Layer 3 of a small transformer language model trained on English Wikipedia (14 layers, counted from 0, width 128).
Take only the direct path to the model's output, skipping the later layers: a vector added to the residual stream pushes a token's score in proportion to its dot product with that token's output vector.

Output vectors of the tokens that the questions are about. A number n stands for n times 0.014.
"via": -43 28 9 -13 -65 9 36 36 -50 -11 33 -1 -5 27 7 -17 17 -2 2 -17 3 14 41 -1 -11 -18 22 9 18 -7 10 -22 37 -21 42 33 28 -51 7 -37 -20 -30 -53 47 21 6 -42 19 -21 -47 3 -6 -11 -11 37 -8 21 -4 -28 11 13 4 18 -22 32 79 8 -7 15 -10 -21 33 -8 45 -42 -28 19 -10 -5 -35 -55 13 31 31 14 11 59 2 -9 10 3 29 9 -11 24 16 11 -20 53 11 3 -28 1 4 -1 -51 -39 -49 -19 24 -30 9 -34 2 -6 21 -21 -21 31 -29 -5 35 -19 -23 -21 15 -24 2
"bal": -33 -17 12 -23 -1 19 12 -15 14 14 -23 4 10 -8 -18 27 11 2 -21 14 36 19 37 -37 -13 -19 4 11 -13 29 -7 4 24 49 5 -21 -6 28 16 -12 25 -17 -43 29 -8 1 -19 38 -9 -7 5 -27 -6 34 18 -50 5 -24 40 2 14 33 -4 18 24 -1 10 -36 6 -54 -6 -10 4 24 -28 -62 35 5 -3 13 -45 -17 9 -35 48 -31 -2 25 13 19 10 13 -37 6 15 -11 -15 -28 35 6 0 -33 -6 -16 12 -14 6 -36 16 -12 -42 -4 2 -2 18 -1 12 0 7 -16 -8 11 24 1 18 -9 -8 15
"erg": -55 24 6 0 -4 14 19 9 31 -19 8 30 -34 -1 -4 -16 -47 43 24 -5 7 5 30 -15 41 -12 -7 -35 8 -3 5 30 -12 12 -12 7 13 -23 -8 20 7 20 -10 1 -7 28 -38 7 -20 -12 -8 -31 17 36 13 14 -25 37 45 31 16 -29 -32 -35 7 -14 4 -18 22 10 49 -16 -11 4 2 10 2 -15 31 33 34 -26 14 -1 38 17 9 5 -17 -17 13 -4 -6 -30 -8 0 14 -1 16 -8 10 -30 -5 17 -29 15 32 -32 10 15 -18 -10 -45 -12 -3 16 -63 -25 0 -40 37 5 -3 -11 -19 -32 -47 24
"ious": -18 26 7 -21 -42 3 -36 -7 16 5 23 -18 9 -38 67 -49 -63 12 -3 11 -65 38 -14 -10 -2 2 17 47 -44 41 -16 -32 15 26 -10 34 7 -9 3 10 -34 22 -79 15 -11 41 6 9 56 -18 -45 -5 -8 13 -12 -17 27 37 30 35 -11 -17 23 2 11 12 8 47 5 -19 -15 -15 -15 -36 0 -60 -46 -13 20 22 5 -53 24 -24 -28 -7 21 31 62 -2 -35 -4 13 7 5 13 -31 -6 24 -17 7 -11 -8 49 16 -48 45 -42 -5 0 14 -10 9 -40 32 56 27 -12 20 -16 35 30 2 -15 -28 -10 2 16
"ctor": -18 17 9 -69 20 -20 1 1 -6 -12 7 24 -3 -3 2 -45 -26 45 -6 2 -2 15 24 18 41 -25 3 46 47 -16 13 3 18 -1 14 27 -1 3 5 4 26 49 -19 -5 35 -50 15 15 -2 -4 13 -3 1 14 -42 -3 11 -4 -22 2 -34 0 -51 4 60 47 29 -26 -7 -33 -32 -23 -4 -57 -24 -13 24 6 30 16 -7 -93 29 18 23 29 17 -3 6 10 28 34 -20 -29 24 -32 -7 -24 44 -27 1 -23 -15 0 42 15 42 -38 -22 -1 -18 -8 -54 -35 6 -14 6 24 19 2 2 33 -46 4 -23 -25 20 -7
"-": 11 -12 -1 -16 42 8 15 -25 -7 11 -1 -38 30 21 -4 1 22 -17 -10 -28 -7 -33 -3 -44 -21 26 -8 -55 -29 15 -15 26 2 16 -2 -11 -26 -1 4 36 -22 -36 21 29 -15 0 22 -12 -19 -7 -26 9 -16 -15 -2 -1 -5 2 -21 6 0 22 8 12 -41 -30 -5 -31 19 0 -22 1 -6 -5 4 1 53 -54 -35 -5 38 -7 -5 34 1 -1 20 13 -22 -24 -15 -3 29 33 -14 25 16 52 26 -16 -20 35 -5 -7 30 -3 -26 10 -15 -30 13 9 4 26 -1 5 22 13 9 -11 28 -11 23 13 -7 37 9 23
"se": 13 -27 -2 -23 24 -17 25 8 -15 40 -6 3 -18 31 -3 0 -18 -6 -2 33 33 10 -2 -28 -4 -3 13 23 -29 -2 -10 26 -1 1 -33 -3 24 31 -9 29 4 -4 -12 1 -26 15 -15 34 -7 -6 29 25 15 -13 17 -7 26 -60 3 29 10 -16 -9 14 27 -20 -10 -13 19 -54 22 -8 25 16 -49 -9 -7 5 -10 2 24 -2 8 3 20 -2 -58 -5 54 -6 -3 -20 -27 -38 -31 -24 -13 19 22 -33 -1 -5 -28 32 32 -39 29 -14 27 11 -35 -24 12 -33 21 -22 -3 5 -4 -3 38 -11 8 12 1 21 -21 11
" mater": 14 42 -7 26 -36 -3 33 -1 47 22 45 -24 31 -10 17 -15 -32 45 -22 -11 21 24 -29 -17 26 -24 -39 21 -25 3 -32 -12 -4 10 28 -28 -11 -21 -20 -16 13 19 -21 -39 68 -31 22 65 -23 -15 40 4 34 3 -11 -39 44 30 18 -70 -7 21 -47 -8 35 -17 -4 -13 -18 -24 52 43 0 19 -27 -29 -30 18 9 54 -24 -57 35 21 -5 40 -18 2 34 -7 7 15 4 -42 -7 1 -10 -47 17 -7 14 -12 -25 -46 -32 -8 9 -23 -22 -14 16 11 -4 0 36 -6 22 8 -15 59 -15 45 11 0 -26 -17 -40 -30
"rag": -13 6 5 43 3 1 24 -7 25 -16 31 -10 -24 12 -2 -1 -63 8 -14 -27 40 30 4 1 57 -2 -3 32 -18 -14 9 1 27 15 -13 -18 -12 -28 -24 56 8 -5 15 -6 11 24 -17 2 15 4 12 22 4 5 11 6 23 7 11 -7 2 -5 6 -16 18 11 -20 3 -1 -15 -26 -16 1 9 -16 7 -4 -9 17 27 -4 6 23 -32 6 -47 -4 -3 31 9 33 -11 -38 -39 29 38 11 -6 11 -18 4 -25 -11 16 -5 47 26 -38 29 14 28 -16 -49 21 -8 17 -24 -32 -50 -22 -44 10 -16 2 -16 -29 -54 -9
"pt": -35 -12 8 25 31 -10 32 -28 6 5 7 0 12 38 -14 -12 55 -23 -8 9 -6 7 -51 8 17 26 0 11 6 21 4 9 -26 27 -18 20 7 -53 5 31 -26 0 13 -9 46 26 2 0 16 43 -21 -7 -15 15 -20 -32 24 -9 -32 -2 23 13 -16 12 28 7 -2 0 -3 -10 -5 -3 6 23 -37 -62 8 -16 8 -3 0 -39 -11 -5 -29 45 30 7 19 29 47 24 -32 -31 36 23 -55 -24 41 18 0 -84 -15 3 -40 36 -15 -30 -3 17 17 -6 13 -12 23 -25 -17 -22 -23 3 -14 -4 10 -11 -28 9 6 5
"ton": -46 -15 0 -30 -11 16 -43 27 -21 -34 15 13 -26 12 -21 14 -8 8 -3 -2 16 52 28 21 50 0 -12 38 31 19 -5 -8 -44 -9 -14 38 -28 -10 15 -27 4 11 -25 -9 19 56 0 36 13 -12 25 26 -4 6 8 15 5 49 24 21 -43 -10 10 28 -19 14 4 -2 -17 10 6 -12 -1 10 29 -31 9 -29 26 -11 -8 -55 -28 -2 1 17 -61 -6 30 17 -15 4 17 -26 11 -25 1 25 -18 -32 -11 -31 -4 17 14 -8 -9 -24 -23 -7 -29 -8 -10 -20 2 -23 -46 53 -2 38 9 -7 23 5 17 6 -35 30
"ugh": -62 25 4 8 -27 -4 -8 31 10 -5 2 16 -18 3 24 -13 -45 81 -35 36 -9 9 18 -22 -10 -25 22 -18 32 22 -3 -21 27 33 14 17 28 24 16 -17 -7 -2 -23 -19 40 46 -26 19 -48 -26 -3 33 -29 -37 -54 3 0 -14 3 -8 39 38 7 34 35 11 2 15 37 -37 -27 -18 -10 21 -45 -11 -58 3 -8 -2 14 30 9 -17 8 -27 15 -5 3 34 22 14 -3 30 8 -17 -1 -29 36 -6 3 -41 7 7 -3 26 -18 -40 -17 -42 -19 8 37 -18 12 10 -25 -40 38 -4 13 -14 -20 37 4 -22 -22 -7
"onomy": -69 47 -2 28 41 -22 -36 39 -29 -5 -19 -21 5 6 -20 -36 -15 -12 17 12 22 1 16 44 26 32 -25 39 -40 34 -4 -35 29 5 11 -64 -2 14 -12 12 7 35 -31 2 -11 -21 12 -12 38 -57 50 -28 24 0 -20 -26 -44 17 18 -3 -35 4 8 44 -1 30 42 -28 -4 -18 80 29 -19 -29 54 -12 -40 -2 13 -26 -37 -4 41 -29 -8 14 42 -17 -2 0 -26 20 -30 -13 28 8 56 -22 14 36 8 2 -29 22 -5 -3 19 -49 6 -41 -41 12 3 -1 18 6 -24 -34 -21 17 15 49 6 -36 -23 8 -12 6

Each question shows what one neuron of this layer's MLP adds at an activation of 1. A number n stands for n times 0.005.

n33: -36 -39 8 12 -6 -2 -12 29 -1 26 5 -38 3 29 -27 -10 -13 -22 -1 19 -10 14 -38 9 -18 6 33 -11 17 3 7 9 -2 13 23 -13 -9 1 12 -28 -6 23 13 3 5 -6 -12 1 9 18 -4 -6 -30 16 11 -14 -6 -6 -1 23 18 -30 -5 34 22 6 3 -30 20 14 -24 1 -6 -6 19 1 -25 6 4 -31 -35 -15 14 -4 -9 -34 2 10 50 -34 32 -5 9 -6 -5 -36 -9 5 13 2 6 -12 -4 -24 32 28 -11 3 4 -4 1 -8 27 -17 -10 21 26 -3 -4 46 -40 28 7 9 -1 -10 -15 -26
Pushed down most: "erg"

n130: 2 -14 -13 -7 -31 -30 -1 2 -18 -7 13 -25 7 14 -4 -1 28 6 4 22 14 -20 3 -32 16 -16 24 -23 -34 9 -9 -7 -5 -23 11 8 -7 47 -10 -13 -20 -24 -8 -14 3 27 -17 5 18 13 -7 20 -26 -7 25 10 -1 3 23 -10 -9 14 28 8 -10 -5 23 18 -4 -8 16 7 0 -17 14 20 9 16 2 -13 -25 12 -21 16 7 -14 -1 -10 28 -29 18 -13 17 7 10 -28 -7 35 13 15 11 -16 -15 14 -3 -21 27 -6 -20 18 -29 -40 2 31 12 -11 -14 -8 -2 -7 27 10 0 2 36 7 -45 3
Pushed up most: "se"

n411: 11 -32 -8 -39 9 -14 -9 4 -13 7 -13 -15 -13 -26 21 5 23 23 -16 23 9 -1 8 -36 17 4 1 2 -31 1 17 25 -2 21 16 37 6 26 -54 1 4 -27 -13 -7 6 10 12 14 19 -22 10 22 -21 -10 -3 7 -42 15 9 -9 7 12 26 -11 -13 15 -13 21 6 -5 40 21 -8 -11 23 2 -1 0 -9 21 9 -17 -21 -47 2 1 -8 30 -3 -17 13 -17 17 -14 -9 -39 27 -10 -11 -8 2 -7 -10 27 2 -41 10 -3 -2 -16 -14 12 -4 18 17 -5 -21 20 14 7 15 40 -1 -8 4 -10 16 8
Pushed down most: "pt"

n298: 2 -3 8 -20 -11 20 1 -7 -30 24 0 35 0 7 12 -40 -24 -12 -20 17 5 -12 -4 8 -26 -19 -27 -14 -17 -24 -24 4 -6 -14 0 48 -15 -15 4 -11 12 24 -12 24 19 -43 27 9 30 -1 -19 31 -9 -7 -15 23 31 -9 8 12 -18 -8 11 14 -25 9 -11 -12 15 22 -19 -44 -15 -11 -45 7 33 -25 8 14 0 11 -7 29 -25 43 13 29 -12 -3 -19 8 -32 0 23 28 -5 15 15 -5 -4 12 5 -20 12 49 4 -20 4 -34 -22 35 -12 32 25 3 31 -13 30 5 -12 18 -4 20 -15 -11 -10 24
Which two tokens does it push up most, strongest first? "ctor", "-"

n345: -16 -10 -9 -6 -15 3 -10 17 41 -6 -21 2 20 -2 6 -4 -3 3 44 -15 0 -2 -17 20 10 10 -12 -5 5 -7 14 -3 8 5 1 6 21 11 -13 -11 10 11 39 10 28 1 24 11 -6 18 12 -2 -26 -7 -3 -3 22 20 -4 -2 8 -3 17 -18 7 0 -17 5 -25 -16 -20 -16 -7 -9 -1 11 -19 -3 -14 -21 4 -27 -1 0 11 -19 4 16 7 -15 21 -4 18 6 11 -7 10 -9 -30 -16 -13 5 14 9 -40 -23 0 -11 -2 11 -12 4 -6 -2 -4 0 -3 6 -22 5 11 -17 1 23 27 -20 -4 -2
Pushed down most: "onomy"

n108: -7 -22 -1 -24 16 -8 -11 11 -19 -2 -1 17 15 -6 7 0 -4 3 -7 -27 -21 -5 14 4 7 22 -6 -3 -17 14 7 -32 -1 29 -12 -6 11 -23 10 -15 -9 -37 16 2 -3 4 -4 -15 18 2 -21 -26 -10 -14 -12 -11 -15 -4 -25 -1 -7 19 0 -4 -15 -24 -6 0 20 29 -1 -4 3 4 -4 1 34 -24 -11 5 4 -6 -2 12 15 -18 12 12 15 -7 29 -10 -12 7 -4 16 -25 11 9 -3 21 -10 19 -3 4 -10 -4 18 11 4 8 14 1 27 33 -6 31 -13 -15 -1 14 -1 9 4 18 12 16 25
Pushed down most: " mater"

n335: -12 9 7 -9 -24 16 24 -23 -7 7 -15 17 27 24 2 10 -20 14 12 -2 -33 18 -22 10 -24 -9 14 -11 -37 13 -4 12 -10 -10 -56 1 -22 -6 8 -24 -12 -25 13 33 2 28 3 -21 21 -33 7 -3 0 6 -5 -4 -12 18 17 -31 -16 -1 57 2 -10 0 -15 -17 -24 21 6 6 -5 -33 -16 41 15 -33 -7 15 -6 -3 -16 11 -16 9 4 9 2 8 -23 5 -2 -15 5 -6 9 1 2 -12 27 -14 14 16 22 -2 14 16 29 -16 26 -26 -6 32 4 -26 -5 -8 39 5 -2 12 -3 11 30 7 12 -2
Which three tokens does it push up most, strongest first? "-", "ious", "ton"

n231: -6 11 -11 -1 -53 10 14 -25 -19 -6 -1 -4 2 -25 9 22 14 -9 -24 -5 -12 8 -8 38 -2 22 23 26 23 9 1 37 -4 3 50 -28 8 12 -21 -4 -22 1 34 24 -5 3 -5 -10 4 44 -10 -21 16 15 3 -3 -45 9 -31 39 14 13 -21 -8 -21 24 7 -29 4 -6 5 -38 13 15 -36 -18 -30 -35 22 -34 -2 -16 11 0 -6 29 -25 22 1 -30 -3 -13 6 -5 -15 -8 -24 -16 0 44 16 6 -7 -18 -25 -3 3 1 16 -19 15 -35 3 -45 35 3 11 44 39 2 -18 8 2 -8 19 -10 11 0
Pushed down most: "rag"

n389: 34 -6 6 -2 -28 10 12 26 12 12 -35 -40 -8 -16 -3 -5 30 -3 -47 -4 -15 26 -6 31 13 49 0 -52 38 1 -13 2 1 6 3 9 -19 10 4 -4 7 -5 7 -28 14 20 -18 0 -12 4 -12 -2 29 1 -1 -22 -27 16 -25 26 13 20 4 6 2 18 5 19 -48 17 -3 6 -2 3 -31 35 10 -14 -8 -15 4 8 -2 -21 -1 -8 19 -21 -36 19 0 9 9 6 -4 -3 18 -19 -35 7 11 20 -38 24 6 5 10 13 21 -38 -5 -11 -25 -28 38 18 -10 -2 -7 -15 -40 22 4 35 36 -7 3 -15
Pushed up most: "ugh"